Layer 2 of a small transformer language model trained on English Wikipedia (12 layers, counted from 0, width 96).
A neuron adds its activation times its output weights to the MLP's output. To switch it off is to set its activation to zero at one token and run the rest of the model.
A neuron's activation on a vector x is GELU(weights . x + bias), where the dot is the dot product.

Input weights of the MLP neurons that the questions are about. A number n stands for (n - 500) times 0.0018.
n3 (bias -0.323): 597 609 644 196 418 597 632 504 313 456 591 548 492 639 608 966 675 466 524 541 421 516 570 556 455 380 348 567 410 440 672 300 505 554 466 463 689 504 417 538 341 491 467 485 721 314 423 433 474 288 209 454 423 483 429 348 183 390 326 189 627 433 591 433 335 620 402 461 642 547 517 476 290 624 326 719 440 483 496 417 544 254 524 580 434 805 761 572 729 480 548 472 628 405 434 303
n11 (bias -0.208): 422 406 603 368 450 557 464 582 561 529 553 607 574 468 572 400 431 424 541 579 341 545 535 340 447 520 605 683 621 503 503 461 497 408 583 444 524 455 431 588 585 428 587 502 515 522 515 443 642 441 715 447 487 618 427 538 542 518 505 400 397 439 585 602 525 349 382 505 434 565 272 526 473 330 398 455 639 636 392 432 497 575 409 570 306 479 411 514 461 652 363 577 594 455 526 592
n16 (bias -0.196): 497 579 355 332 359 563 455 500 540 606 550 444 660 558 584 350 481 339 542 558 549 417 564 590 580 506 284 507 648 606 628 299 534 386 510 528 443 486 604 395 529 394 592 725 682 497 436 527 411 435 398 708 415 420 400 377 523 555 573 587 236 488 469 481 640 521 521 357 437 503 503 695 412 424 539 542 443 646 365 500 578 699 429 779 480 400 414 415 497 573 500 542 490 488 405 503
n52 (bias -0.251): 611 611 518 632 625 441 556 506 371 380 447 600 622 403 488 309 465 491 533 439 540 715 581 366 567 317 452 295 387 411 322 589 302 626 614 647 435 459 656 361 589 503 457 573 514 552 401 372 450 531 567 389 650 563 422 500 520 588 440 545 421 479 485 432 438 532 512 411 671 453 494 476 678 447 353 358 661 368 363 529 556 467 395 373 727 641 435 534 507 503 422 426 542 698 640 521
n90 (bias -0.211): 391 545 423 290 535 748 712 610 671 530 518 568 549 601 422 405 309 547 530 663 503 586 523 482 534 532 557 387 440 699 352 542 314 396 567 670 406 497 441 602 471 551 414 582 438 787 396 367 777 562 394 509 518 574 431 532 437 555 363 558 365 515 639 397 494 512 601 491 387 560 447 473 500 393 545 402 488 422 583 356 395 524 379 635 546 503 408 418 660 610 548 447 622 389 503 604
n145 (bias -0.130): 470 611 613 466 579 403 606 556 587 378 406 486 455 724 561 395 426 512 518 350 621 444 611 394 696 398 580 353 385 732 425 526 265 255 637 508 458 490 659 442 695 685 399 413 466 621 801 354 473 483 837 565 689 516 446 461 591 683 516 551 822 388 485 291 332 442 373 504 520 357 309 724 473 534 474 460 504 352 743 364 548 419 432 538 524 333 423 273 534 664 448 446 403 444 391 342
n161 (bias -0.084): 346 258 677 453 613 705 382 604 433 486 593 580 503 521 451 545 550 528 324 791 552 476 576 524 577 224 400 361 193 417 525 328 655 240 720 503 532 475 483 486 549 685 399 555 481 520 520 597 306 446 511 500 640 558 461 614 477 431 722 540 659 617 497 489 494 621 479 556 747 297 627 571 628 382 579 415 591 472 496 417 426 690 566 351 404 544 451 610 492 421 459 540 537 476 286 438
n164 (bias -0.056): 510 454 440 583 541 486 613 391 503 353 356 494 512 474 433 460 452 626 653 530 483 550 475 438 513 447 485 478 507 465 556 510 619 674 625 276 745 509 503 376 487 322 503 383 366 560 434 712 314 478 393 419 411 483 503 514 339 418 411 615 546 478 671 466 491 590 563 450 475 675 416 698 531 421 500 175 679 607 535 525 565 383 268 422 330 589 531 670 700 160 402 326 429 630 520 430
n233 (bias -0.148): 441 407 585 432 482 486 583 409 449 491 588 296 415 644 525 594 487 342 438 418 297 478 204 269 614 411 506 500 548 339 421 568 507 531 503 563 200 352 406 399 589 725 626 520 444 473 577 595 549 571 572 522 447 625 490 500 529 431 412 678 591 664 395 599 529 668 544 446 442 464 580 614 381 520 627 517 506 675 388 461 402 404 467 558 644 516 397 571 682 397 500 412 524 670 390 450
n244 (bias -0.266): 346 377 618 629 541 489 293 479 320 336 480 459 589 489 439 588 378 464 431 507 425 373 557 521 454 174 431 677 422 422 526 455 619 423 519 586 685 421 586 533 379 604 411 457 420 668 277 346 592 528 489 662 546 533 496 540 457 528 268 802 560 712 446 378 391 583 634 608 500 529 442 528 558 624 377 387 375 414 274 660 240 618 364 398 549 697 656 438 597 433 486 655 305 404 468 596
n278 (bias -0.169): 571 541 438 385 441 572 530 376 244 518 348 425 524 410 377 438 369 450 452 446 596 503 471 316 671 439 486 405 616 519 514 568 442 477 427 570 352 516 550 439 610 519 544 471 627 456 479 673 345 506 497 539 482 441 355 500 666 610 575 459 678 463 576 516 399 455 582 466 581 513 728 442 455 538 582 560 475 526 646 539 613 416 438 563 558 490 587 553 567 531 452 420 439 497 448 490
n307 (bias -0.058): 634 548 654 530 652 531 321 370 377 540 450 447 487 595 488 586 608 559 599 497 456 428 643 283 523 641 465 397 513 578 482 390 206 362 374 535 603 420 483 527 404 579 621 439 516 492 594 641 566 432 401 453 586 738 435 470 519 451 530 618 514 572 465 465 629 480 532 590 497 551 491 794 568 407 548 617 514 415 657 500 523 458 494 473 580 460 567 414 389 451 594 433 314 367 437 431
n345 (bias -0.079): 408 520 776 435 619 663 484 460 412 549 461 603 603 767 297 620 608 479 372 446 527 376 411 674 540 349 621 584 331 461 374 431 515 438 542 379 394 378 500 382 773 521 627 304 485 611 722 398 399 568 353 432 603 472 377 555 484 656 562 563 436 352 375 323 456 484 453 630 761 355 636 510 630 399 579 439 493 480 430 599 582 513 609 490 414 334 431 524 447 507 299 481 579 483 533 433
n364 (bias -0.108): 320 541 580 343 684 467 503 459 608 341 527 610 423 586 423 634 368 500 540 686 358 541 556 520 469 600 586 478 462 540 269 342 353 590 557 320 422 540 404 489 500 626 510 423 330 624 656 511 461 535 349 427 554 723 602 855 510 541 511 312 624 394 552 283 522 517 589 340 507 461 465 642 373 693 582 529 483 521 651 484 409 615 411 419 419 132 610 341 359 380 510 493 541 649 469 428
n381 (bias -0.007): 538 651 603 578 620 456 594 475 435 482 468 549 429 482 562 563 455 547 425 630 556 436 556 468 539 426 358 442 400 358 586 470 346 522 529 420 411 566 532 471 459 548 587 661 431 609 586 724 529 618 399 353 417 543 461 497 455 472 582 366 452 591 487 518 398 549 452 686 459 379 669 393 505 498 452 473 545 415 521 520 674 508 458 596 429 392 400 330 387 513 412 502 500 592 566 421
n382 (bias -0.198): 607 577 426 509 835 534 269 387 551 515 290 568 620 461 461 547 281 648 439 551 386 690 493 443 437 394 525 428 394 647 545 637 404 649 342 371 588 327 590 476 153 345 519 395 461 552 731 420 557 539 431 449 531 354 627 673 565 655 520 623 675 639 492 184 529 549 519 437 559 556 409 607 309 546 454 206 538 685 638 623 283 458 388 448 471 508 460 596 314 481 439 225 496 270 628 706

Output weights of the MLP neurons that the questions are about. A number n stands for (n - 500) times 0.0015.
n3: 654 708 380 416 675 426 850 556 534 620 382 500 242 620 586 426 834 605 564 458 399 191 515 623 486 287 695 302 677 470 500 435 376 326 519 437 661 546 619 491 615 657 605 605 373 337 596 375 565 460 400 567 556 447 481 652 198 491 700 202 388 458 334 439 833 642 613 183 638 699 376 556 296 640 215 668 274 198 689 628 395 340 601 451 604 746 725 329 385 539 454 647 510 94 668 331
n11: 408 442 650 448 591 565 552 396 423 451 357 577 495 584 621 435 584 384 479 641 543 557 598 657 351 536 337 629 530 602 427 551 552 441 462 517 500 435 538 441 596 470 327 360 568 433 475 358 736 400 664 464 520 480 461 381 548 526 403 315 557 492 614 557 525 671 442 620 372 453 591 556 650 534 630 491 520 402 412 470 415 395 588 330 461 545 455 476 632 429 497 556 403 397 567 546
n16: 406 686 507 504 605 659 485 456 458 436 460 456 624 235 543 583 555 609 510 413 608 544 683 647 693 317 314 437 517 436 631 321 578 375 550 700 479 609 464 622 654 554 647 659 529 538 302 497 489 428 445 654 589 419 537 605 386 340 731 402 350 429 406 470 531 523 364 319 478 607 384 723 400 521 439 401 479 442 395 596 633 524 493 601 453 307 596 484 448 559 308 405 264 408 623 366
n52: 547 527 289 568 268 685 421 467 500 490 581 399 537 468 291 325 366 298 432 487 510 713 345 385 708 544 443 431 576 486 386 493 338 513 587 737 358 644 546 322 604 564 527 574 619 636 530 300 457 442 600 459 598 506 276 481 536 529 521 577 406 483 451 450 568 422 345 294 533 513 446 551 651 603 368 427 517 476 419 555 422 607 745 500 675 630 679 710 524 572 431 487 461 599 604 557
n90: 490 394 518 610 437 538 524 335 366 267 401 423 220 481 564 600 561 406 490 570 390 510 514 522 718 740 451 497 549 549 536 683 581 404 640 457 620 572 348 651 531 667 425 497 557 425 448 507 493 647 558 350 522 288 560 531 378 437 711 423 358 409 398 441 564 449 551 664 534 672 589 386 341 532 755 645 543 303 461 490 256 409 798 431 401 680 552 331 428 471 602 449 419 307 586 584
n145: 733 563 383 411 389 329 723 405 344 773 563 551 417 693 402 321 512 451 185 523 573 587 602 488 655 484 529 395 547 471 252 492 550 573 480 313 594 743 600 684 673 376 259 420 619 689 674 624 546 377 313 577 374 426 588 306 642 545 619 771 451 630 488 433 572 608 294 465 371 576 576 431 500 532 512 431 266 565 452 139 554 185 596 716 512 626 453 326 427 651 577 558 550 508 426 421
n161: 668 619 584 540 655 567 581 532 556 503 417 568 382 638 508 468 555 448 413 578 303 343 330 879 610 612 519 405 301 527 507 543 462 489 400 408 642 810 265 617 395 500 617 351 512 310 654 532 370 473 590 599 507 540 682 540 641 425 429 485 489 442 448 314 529 419 368 493 769 383 365 598 334 397 660 430 640 540 406 436 517 522 602 578 612 459 262 306 618 541 356 465 481 588 317 715
n164: 591 367 411 492 720 431 539 417 522 606 668 521 389 607 568 534 557 321 348 659 476 431 496 366 570 381 407 490 490 430 607 641 317 490 351 546 504 530 636 373 296 669 589 322 556 365 445 500 578 350 335 365 595 296 669 492 546 483 561 312 583 618 399 794 694 619 490 622 511 510 546 644 430 668 549 390 489 411 682 452 567 288 402 338 416 671 670 483 489 356 624 734 507 528 435 521
n233: 381 571 422 646 414 520 473 624 607 620 402 423 326 591 500 424 555 550 489 594 431 503 269 700 562 485 229 552 591 242 546 465 550 598 453 521 270 443 600 530 627 419 536 460 567 530 463 485 623 433 511 554 419 478 656 553 397 399 343 525 663 459 518 694 461 595 486 445 580 432 347 375 537 418 506 410 509 581 393 593 437 531 474 754 586 367 413 488 539 412 583 514 614 632 436 417
n244: 578 319 370 26 472 473 656 452 690 402 354 556 538 463 627 500 432 500 618 339 551 438 792 457 457 727 489 520 627 566 443 524 343 672 448 418 489 425 467 458 628 591 588 349 754 377 492 524 548 563 540 645 491 448 521 411 662 599 500 374 550 403 356 438 454 578 356 497 395 367 630 361 477 422 549 666 436 620 563 311 446 410 709 675 434 727 554 558 532 421 362 473 601 412 438 718
n278: 413 567 378 485 707 599 695 580 427 491 360 530 510 422 389 615 462 608 406 543 419 497 545 351 688 430 532 438 731 408 428 375 567 311 370 373 452 644 683 587 435 321 564 448 417 341 707 732 401 543 419 561 290 469 497 507 395 554 497 341 535 537 645 420 382 373 519 513 724 503 844 504 484 548 672 529 371 514 580 409 439 524 536 583 627 517 626 680 551 493 453 438 392 283 503 457
n307: 517 576 586 676 367 548 435 238 319 469 627 385 455 439 500 687 357 470 506 593 591 569 519 572 514 618 494 352 554 686 354 331 436 350 410 546 653 373 576 435 377 567 482 494 296 371 589 530 516 344 523 537 514 399 558 513 582 566 384 622 503 398 647 542 503 394 674 494 500 422 549 667 677 491 421 716 546 506 482 459 608 456 403 441 448 380 508 334 444 410 633 612 393 632 500 467
n345: 568 739 507 574 423 594 661 485 580 330 801 606 379 527 599 525 500 439 222 714 557 271 605 389 598 331 734 568 399 629 572 738 504 368 504 598 546 468 488 483 361 489 232 458 528 634 372 561 512 543 472 291 620 384 511 557 492 431 397 207 439 471 519 671 748 568 500 307 437 363 759 480 370 489 496 413 522 429 529 530 489 693 496 424 390 346 510 367 740 466 488 404 454 589 431 613
n364: 442 431 408 480 442 496 590 460 470 290 777 489 431 342 265 257 750 455 433 550 191 659 407 428 677 559 597 610 478 492 414 368 366 479 678 384 455 700 730 717 344 529 323 426 508 445 533 532 492 523 532 530 553 405 460 488 484 438 655 262 424 373 526 576 746 458 504 291 524 577 533 496 566 616 702 539 719 500 467 356 693 421 656 470 354 489 644 496 433 594 594 429 443 341 647 352
n381: 568 628 475 584 575 579 500 453 495 519 555 528 510 527 473 429 400 396 524 480 505 662 629 677 423 349 671 478 391 529 459 355 521 615 468 595 404 476 437 528 483 366 426 442 565 581 562 517 513 511 575 464 541 484 351 615 448 517 378 464 453 628 474 512 490 505 568 473 476 627 427 524 474 562 311 524 610 640 339 425 415 526 541 412 631 441 484 399 643 650 532 410 278 452 502 537
n382: 709 420 414 377 538 641 481 226 609 312 187 677 656 424 664 409 426 443 709 312 413 500 695 526 722 521 527 264 454 478 461 434 629 562 588 413 404 555 732 665 418 509 311 243 387 530 490 603 608 269 565 431 481 445 679 627 790 460 496 531 346 508 557 370 526 586 411 603 514 302 304 509 504 712 687 921 509 405 453 575 541 557 516 347 725 785 438 339 655 235 450 566 363 311 326 408

Each question names a token from some text and the token that comes next. It shows the vector x that enters the MLP there. A number n stands for (n - 500) times 0.0068.

Then comes g, the gradient of the next token's log-probability with respect to the MLP's output, scaled to length 1. A neuron's effect is roughly proportional to its activation times (output weights . g). A number n stands for (n - 500) times 0.00079.

"Th", then "ink"
x: 543 375 497 724 489 469 589 363 438 564 438 429 589 688 619 358 466 371 355 557 568 541 570 392 527 605 721 358 593 532 377 458 487 452 596 574 594 531 415 531 566 563 371 479 484 180 546 425 569 379 537 633 512 529 531 508 471 478 565 458 461 408 349 484 472 298 545 553 493 592 645 543 418 401 634 632 477 475 619 169 326 504 736 525 517 626 427 443 556 412 706 559 510 474 571 468
g: 429 648 510 452 542 404 491 419 436 478 667 529 502 434 455 622 344 448 679 518 597 394 476 402 602 370 447 390 447 569 274 619 553 248 592 389 583 251 610 709 595 590 513 496 519 489 379 732 494 799 522 718 642 541 741 578 551 365 351 499 534 445 408 535 378 260 580 590 769 711 435 425 579 587 407 464 381 610 490 476 597 266 353 779 391 414 350 619 543 333 334 283 279 768 421 560
Switching off which neuron hurts the next token most? n307

" three", then " br"
x: 638 510 515 694 469 486 692 472 731 527 429 505 364 508 711 409 680 552 390 482 400 533 588 473 532 412 628 440 673 330 511 497 559 476 413 534 563 482 648 485 614 484 377 484 258 227 579 453 404 295 556 521 569 307 528 468 277 472 654 410 375 545 307 600 588 443 533 500 518 566 658 482 409 638 517 624 438 327 446 298 612 339 537 316 432 543 481 517 579 519 655 540 604 433 570 517
g: 495 511 789 553 247 637 592 607 340 369 464 549 523 646 412 272 495 602 717 449 428 170 559 578 335 822 675 460 556 529 619 565 428 642 501 343 627 672 522 287 379 465 591 135 594 607 309 487 507 404 585 351 385 396 573 514 539 801 341 407 343 592 412 437 495 451 429 283 640 559 416 495 512 609 425 720 409 496 464 551 525 544 592 591 451 609 651 510 389 726 413 531 455 351 433 531
Switching off which neuron hurts the next token most? n3

" ", then "1"
x: 541 426 443 809 603 486 750 528 685 448 289 449 559 514 504 398 638 434 426 555 514 525 478 578 549 486 486 437 603 534 443 546 580 529 497 431 610 485 568 551 684 447 386 453 323 351 554 383 389 447 408 685 563 349 732 463 370 415 532 378 523 615 296 523 524 485 557 689 400 622 550 417 420 539 520 550 587 327 578 371 560 427 551 191 384 422 532 462 489 336 647 578 486 526 485 542
g: 453 592 407 549 845 220 413 484 513 547 492 650 585 380 587 699 501 303 569 600 686 362 452 359 866 567 457 632 494 394 542 476 369 340 603 482 588 479 445 443 341 431 523 377 671 299 540 486 270 498 665 509 585 538 483 542 611 505 532 477 477 514 457 429 683 753 463 509 423 677 517 426 467 441 250 384 56 488 518 529 521 645 378 530 456 544 679 439 431 410 571 687 203 460 594 681
Switching off which neuron hurts the next token most? n164

"-", then " K"
x: 587 526 506 662 542 396 712 513 487 494 266 486 493 479 454 395 456 328 427 488 421 510 532 576 530 581 564 504 713 343 416 579 641 520 425 489 555 641 466 556 552 334 556 487 406 268 509 515 363 339 472 673 464 249 503 356 581 625 679 443 509 665 488 678 452 565 492 547 383 549 614 229 364 524 659 721 538 424 580 368 467 597 585 377 274 388 523 498 505 429 604 586 530 439 575 595
g: 537 576 259 430 307 383 436 642 418 425 434 609 335 568 439 558 326 284 525 436 662 515 470 458 518 433 472 548 633 522 497 667 445 443 551 393 317 486 511 439 565 471 595 929 696 375 460 490 280 608 447 382 556 629 414 437 520 634 568 405 585 451 584 846 361 521 612 479 600 506 562 498 741 389 779 400 375 390 730 419 478 403 455 784 476 564 518 595 699 623 570 265 291 237 421 426
Switching off which neuron hurts the next token most? n278

" Ar", then "med"
x: 487 406 507 827 648 385 562 528 541 608 581 588 500 624 594 399 506 421 356 567 456 536 602 539 548 432 651 365 640 651 383 374 601 472 397 484 500 621 576 508 537 488 377 264 571 501 598 465 453 364 531 590 455 435 563 478 614 536 510 599 458 517 317 626 406 347 570 666 497 449 511 413 384 569 532 550 423 585 610 126 545 318 595 403 414 470 314 537 486 373 749 533 393 434 614 537
g: 457 629 526 749 520 498 338 635 387 544 566 528 484 562 429 350 485 480 569 412 424 509 619 433 438 382 419 609 489 417 503 711 596 442 697 464 695 510 508 390 402 503 248 599 420 760 72 372 506 464 420 638 347 631 225 389 691 435 346 301 506 668 547 737 359 424 305 408 549 613 469 565 609 616 455 695 431 427 417 792 521 319 410 544 650 362 408 625 457 388 628 661 699 405 518 640
Which neuron, switched off, raises the next token's probability most? n145

"k", then " "
x: 598 389 419 761 380 531 434 578 503 545 423 383 472 485 576 398 581 419 477 445 560 482 534 626 399 505 502 550 597 540 481 380 868 594 500 537 518 532 384 477 581 454 388 559 652 310 579 527 557 526 424 490 563 183 614 395 505 542 589 494 221 533 401 670 512 432 459 547 460 605 646 419 527 397 752 516 436 444 435 231 300 661 682 277 442 421 397 482 657 667 494 654 510 519 468 690
g: 608 446 655 437 393 544 503 617 435 293 547 488 554 348 465 553 401 456 653 673 614 306 588 576 490 248 701 383 362 273 362 337 519 686 422 588 581 733 526 554 487 495 477 731 174 521 816 494 528 346 450 543 338 544 628 386 508 489 630 581 600 661 519 760 498 433 676 630 374 459 409 502 530 526 465 380 735 456 395 735 615 559 612 476 551 323 547 275 217 519 262 453 448 437 518 358
Switching off which neuron hurts the next token most? n16

" bl", then "og"
x: 423 412 381 693 586 334 495 480 434 561 527 404 529 680 586 270 466 433 351 530 517 564 642 622 523 495 668 506 744 426 346 493 441 553 585 507 516 437 743 620 575 486 624 381 421 326 400 511 568 457 401 542 635 364 727 610 374 434 679 534 402 485 259 508 528 490 549 486 478 514 481 455 390 574 566 681 519 450 483 290 505 535 666 457 289 575 298 488 774 413 592 645 544 352 456 501
g: 455 623 541 604 535 359 472 491 342 700 365 626 747 575 561 281 459 528 706 307 542 314 411 815 485 231 571 531 511 245 545 615 581 479 556 583 578 390 646 425 747 231 251 395 373 603 425 407 343 555 595 468 450 661 452 677 687 402 494 605 277 480 642 388 498 345 562 557 370 551 398 523 460 473 538 589 452 531 567 602 286 494 600 490 660 412 567 462 454 827 469 444 228 442 628 589
Switching off which neuron hurts the next token most? n164

" j", then "ets"
x: 415 553 330 784 468 354 502 531 699 678 406 415 401 531 660 75 482 414 331 496 560 447 581 547 415 404 655 553 548 487 457 619 556 595 449 562 427 439 475 592 758 507 402 608 568 223 400 405 539 425 416 499 534 272 614 489 466 476 621 505 411 470 438 577 637 430 475 595 576 711 403 536 366 546 619 711 569 463 515 361 515 539 532 402 440 599 413 514 589 319 673 582 509 534 348 543
g: 694 384 685 611 309 602 406 439 446 363 224 559 411 454 542 380 619 629 473 625 502 391 663 688 367 512 390 508 414 457 634 565 745 507 494 451 616 588 297 450 275 432 641 384 584 408 465 718 594 561 488 651 563 567 425 596 392 566 279 412 408 281 383 472 676 556 502 444 623 266 187 371 734 604 606 602 630 372 699 409 575 614 401 282 339 495 514 313 681 361 631 509 706 606 503 549
Switching off which neuron hurts the next token most? n52

" belie", then "ved"
x: 527 423 568 582 699 431 623 433 637 655 553 401 464 541 522 395 626 522 541 514 425 570 551 639 317 592 725 647 661 427 399 556 522 529 560 501 375 593 591 478 541 491 495 467 418 407 404 545 718 418 377 560 524 350 547 527 624 361 303 505 275 472 315 404 684 396 425 572 532 703 406 512 382 554 749 434 514 441 640 306 576 354 450 379 399 535 417 592 548 328 634 557 413 481 430 418
g: 708 287 750 633 501 446 618 552 336 402 524 543 516 762 648 792 759 516 504 609 557 491 544 696 488 549 430 500 431 683 641 427 517 532 660 394 428 263 410 467 492 789 412 491 472 434 636 401 420 422 278 458 460 573 333 583 583 458 383 571 305 569 558 502 560 302 579 621 174 638 543 452 597 597 432 325 546 567 523 508 524 365 495 404 360 540 328 555 553 392 207 650 632 255 390 289
Which neuron, switched off, raises the next token's probability most? n233

" wh", then "y"
x: 626 319 423 693 506 499 632 540 570 683 372 545 476 667 502 236 569 505 480 478 419 531 438 404 349 637 665 430 414 339 402 507 767 497 564 503 373 465 587 449 533 525 528 546 404 341 486 628 712 274 700 481 608 426 626 521 576 372 557 449 388 543 291 590 549 402 468 543 518 555 493 501 492 518 643 622 528 366 655 374 355 515 587 232 534 588 407 469 723 358 589 496 555 533 437 467
g: 602 639 539 701 437 588 369 544 379 359 596 325 444 543 646 670 656 677 444 581 654 445 311 440 341 587 551 268 519 470 408 517 620 412 664 687 297 342 121 521 629 583 469 423 456 501 289 729 307 348 361 367 485 434 581 514 517 284 462 445 778 569 550 616 399 404 645 789 589 693 411 494 350 488 461 493 465 207 628 723 590 443 414 627 472 556 589 538 342 461 475 424 527 572 623 500
Switching off which neuron hurts the next token most? n233

"ing", then " re"
x: 480 518 596 658 485 434 587 493 616 489 338 511 402 471 724 598 479 495 518 397 410 488 562 696 484 713 520 540 543 461 379 526 526 475 463 599 350 756 457 651 501 387 391 516 251 490 428 230 473 460 380 556 656 398 742 616 419 566 540 511 363 535 338 518 632 498 519 587 479 619 551 464 378 530 641 422 414 386 600 244 348 614 617 292 332 477 388 522 470 479 627 420 551 539 590 647
g: 458 538 345 520 508 434 630 471 534 357 678 117 446 505 571 613 676 553 575 670 310 583 380 558 416 545 421 443 452 669 444 403 482 304 363 404 350 615 283 586 626 362 421 553 476 475 579 581 604 538 432 580 700 356 430 502 562 391 634 597 531 481 443 570 425 524 672 468 545 384 368 569 608 381 381 920 408 489 345 727 689 529 447 311 789 506 816 492 301 405 340 363 485 384 623 669
Switching off which neuron hurts the next token most? n364

",", then " world"
x: 570 460 626 728 602 331 830 377 507 410 377 506 558 545 524 510 441 469 474 506 466 538 582 582 505 438 630 615 648 485 394 409 697 538 526 445 419 544 577 538 572 360 488 520 358 465 555 498 395 444 427 677 612 391 673 528 463 483 643 379 447 583 323 574 627 381 480 734 428 555 569 346 453 497 574 697 469 470 443 401 339 427 560 323 450 560 520 374 423 461 471 435 363 457 426 573
g: 397 479 341 573 673 434 370 556 738 569 279 551 534 513 491 539 513 566 725 449 809 444 485 617 443 395 436 541 316 458 520 588 396 422 543 527 664 644 546 520 391 629 561 358 432 500 315 448 568 406 545 347 362 484 699 618 331 502 522 605 616 697 108 610 750 569 301 416 426 520 361 293 670 335 269 445 301 389 601 482 702 645 695 565 545 368 613 379 337 491 583 422 774 477 524 495
Switching off which neuron hurts the next token most? n278

" which", then " is"
x: 557 462 467 584 555 548 686 498 624 602 319 564 467 491 589 508 624 417 584 561 342 475 550 565 498 623 721 606 567 391 437 500 614 455 476 457 341 623 496 395 637 373 422 386 252 370 612 336 634 384 638 589 418 334 680 618 533 463 585 406 267 518 372 427 527 256 484 613 424 595 588 481 378 544 608 573 526 412 521 337 392 413 567 366 372 663 540 336 580 503 503 546 609 475 583 552
g: 640 432 488 665 567 596 337 330 330 504 570 454 720 638 695 514 569 471 447 616 674 293 256 521 309 410 424 541 580 582 571 727 479 280 498 429 527 572 809 347 706 418 476 447 323 467 659 462 881 357 597 350 448 541 473 475 381 480 259 339 594 731 491 626 485 433 283 548 440 595 522 556 625 721 588 487 444 501 511 441 240 653 352 583 307 627 424 377 472 555 438 557 530 308 483 521
Switching off which neuron hurts the next token most? n11

"em", then "pl"
x: 436 353 560 708 727 464 605 660 552 449 412 441 391 484 485 481 524 438 393 527 444 524 477 668 444 668 570 520 586 465 572 622 578 548 447 480 398 404 641 388 677 434 451 651 507 389 579 316 599 526 404 478 533 414 446 607 489 535 354 528 211 459 280 614 211 435 497 664 605 549 555 480 690 451 761 575 383 287 634 390 522 448 574 260 464 506 457 696 487 377 672 438 564 466 459 435
g: 408 480 425 548 759 410 613 680 533 442 544 731 382 532 574 565 581 394 646 718 661 493 403 589 487 470 358 602 452 394 352 408 316 521 693 554 442 437 633 433 286 478 198 313 658 725 399 554 327 274 369 589 286 581 661 372 663 683 333 173 549 525 514 618 452 625 468 357 641 578 659 525 616 576 408 644 359 604 309 318 474 564 412 408 300 518 332 570 558 525 707 556 543 526 595 485
Switching off which neuron hurts the next token most? n345

" and", then " en"
x: 634 555 502 630 506 344 758 436 491 473 367 492 492 380 548 573 568 397 428 487 430 573 497 577 523 500 753 623 569 404 337 402 715 565 448 569 463 695 459 521 489 412 452 472 318 486 612 465 531 404 395 525 521 400 600 618 491 492 612 387 247 514 360 411 580 382 560 665 408 580 644 446 418 692 648 692 508 427 494 317 351 567 445 342 463 587 497 437 438 450 575 504 499 428 543 510
g: 585 511 651 472 358 310 495 480 491 544 725 412 701 769 309 397 504 794 600 463 378 415 444 581 531 417 560 450 334 407 460 556 522 602 838 249 554 569 563 556 594 492 497 577 389 551 243 551 629 608 531 554 682 470 745 476 605 347 311 454 359 458 425 718 498 602 573 417 551 308 628 732 461 706 328 525 565 260 404 456 543 357 323 272 594 261 351 459 600 506 502 309 537 586 518 442
Switching off which neuron hurts the next token most? n364

"al", then " to"
x: 561 601 539 795 421 363 574 465 579 354 608 448 443 539 661 468 477 314 495 533 391 496 572 697 540 395 641 556 656 420 537 492 527 487 364 540 546 628 461 438 641 454 500 418 339 435 406 199 469 636 331 555 449 285 796 524 714 368 525 462 304 550 351 483 495 553 562 589 551 582 463 340 512 524 665 363 398 428 551 373 360 455 634 281 453 433 443 446 602 585 718 388 450 540 695 623
g: 632 553 619 592 272 456 578 452 408 276 486 524 405 212 603 766 703 449 344 650 679 564 432 527 267 673 608 205 468 560 579 410 526 527 539 589 692 537 213 731 419 433 597 453 365 375 603 593 430 458 552 379 569 504 504 574 452 555 595 513 252 443 391 409 513 663 341 737 369 347 603 503 556 657 501 511 554 331 515 500 825 395 415 362 438 631 445 464 571 481 402 578 719 237 600 515
Which neuron, switched off, raises the next token's probability most? n90

"G", then "-"
x: 522 539 468 791 419 536 600 510 836 568 430 531 498 664 526 161 412 415 238 527 654 481 523 702 435 597 551 497 588 482 411 477 514 497 354 597 487 474 480 511 438 340 418 528 438 481 670 363 490 465 334 598 498 389 781 485 563 527 654 573 369 482 443 726 502 404 602 601 517 610 446 397 461 441 683 569 413 358 473 213 482 516 592 396 332 626 436 374 570 527 499 611 416 459 479 584
g: 341 551 521 657 562 560 705 452 482 407 378 403 413 331 539 583 607 492 724 643 599 706 573 509 271 539 515 671 348 727 513 461 442 657 393 413 591 422 820 448 292 252 391 505 302 444 589 516 584 381 648 535 338 557 494 302 473 391 402 397 428 732 345 628 631 569 644 364 352 646 476 453 617 588 579 523 595 502 242 491 624 242 559 710 443 349 435 471 175 556 468 607 429 507 559 701
Which neuron, switched off, raises the next token's probability most? n90

"f", then "et"
x: 584 429 622 786 543 395 566 602 654 499 403 363 590 618 453 341 446 545 530 580 414 544 616 508 489 563 599 511 546 437 543 508 497 355 585 603 542 624 278 674 600 349 614 558 447 396 569 367 297 499 490 443 523 306 611 422 496 618 382 553 337 422 507 572 437 358 413 631 366 781 602 523 479 590 596 568 496 397 472 197 331 474 792 245 430 604 385 443 597 542 479 429 592 450 515 413
g: 500 510 422 811 193 521 519 508 730 467 338 436 340 688 695 568 542 529 250 445 549 441 545 424 554 436 340 655 474 629 422 502 407 356 313 725 509 750 344 557 370 285 442 628 506 474 487 525 334 619 773 408 624 752 574 453 387 597 440 355 537 519 375 437 691 729 431 546 546 495 499 516 628 617 633 642 533 449 497 548 503 347 352 405 474 368 526 146 612 498 452 491 649 511 584 236
Switching off which neuron hurts the next token most? n11

" put", then " Th"
x: 509 467 655 680 507 509 546 600 412 631 359 486 279 443 598 311 440 404 449 520 440 475 560 617 406 704 624 448 805 409 336 640 611 592 467 555 332 610 621 451 565 541 443 433 410 329 411 568 570 293 471 576 600 298 764 583 416 387 488 407 336 369 274 596 651 351 596 437 462 527 483 561 583 487 512 656 562 464 569 325 432 588 548 421 491 467 477 540 617 542 530 525 582 577 375 608
g: 514 369 449 305 305 570 734 394 539 318 448 365 695 261 491 648 278 227 438 483 428 693 476 474 348 511 451 678 646 529 132 395 477 368 456 630 430 512 495 423 316 753 345 617 576 524 568 649 513 596 635 454 330 449 454 669 499 572 821 513 677 643 390 587 570 527 491 598 584 591 488 471 515 541 758 526 448 244 501 637 516 482 500 536 390 595 603 482 676 621 439 390 242 457 631 415
Which neuron, switched off, raises the next token's probability most? n90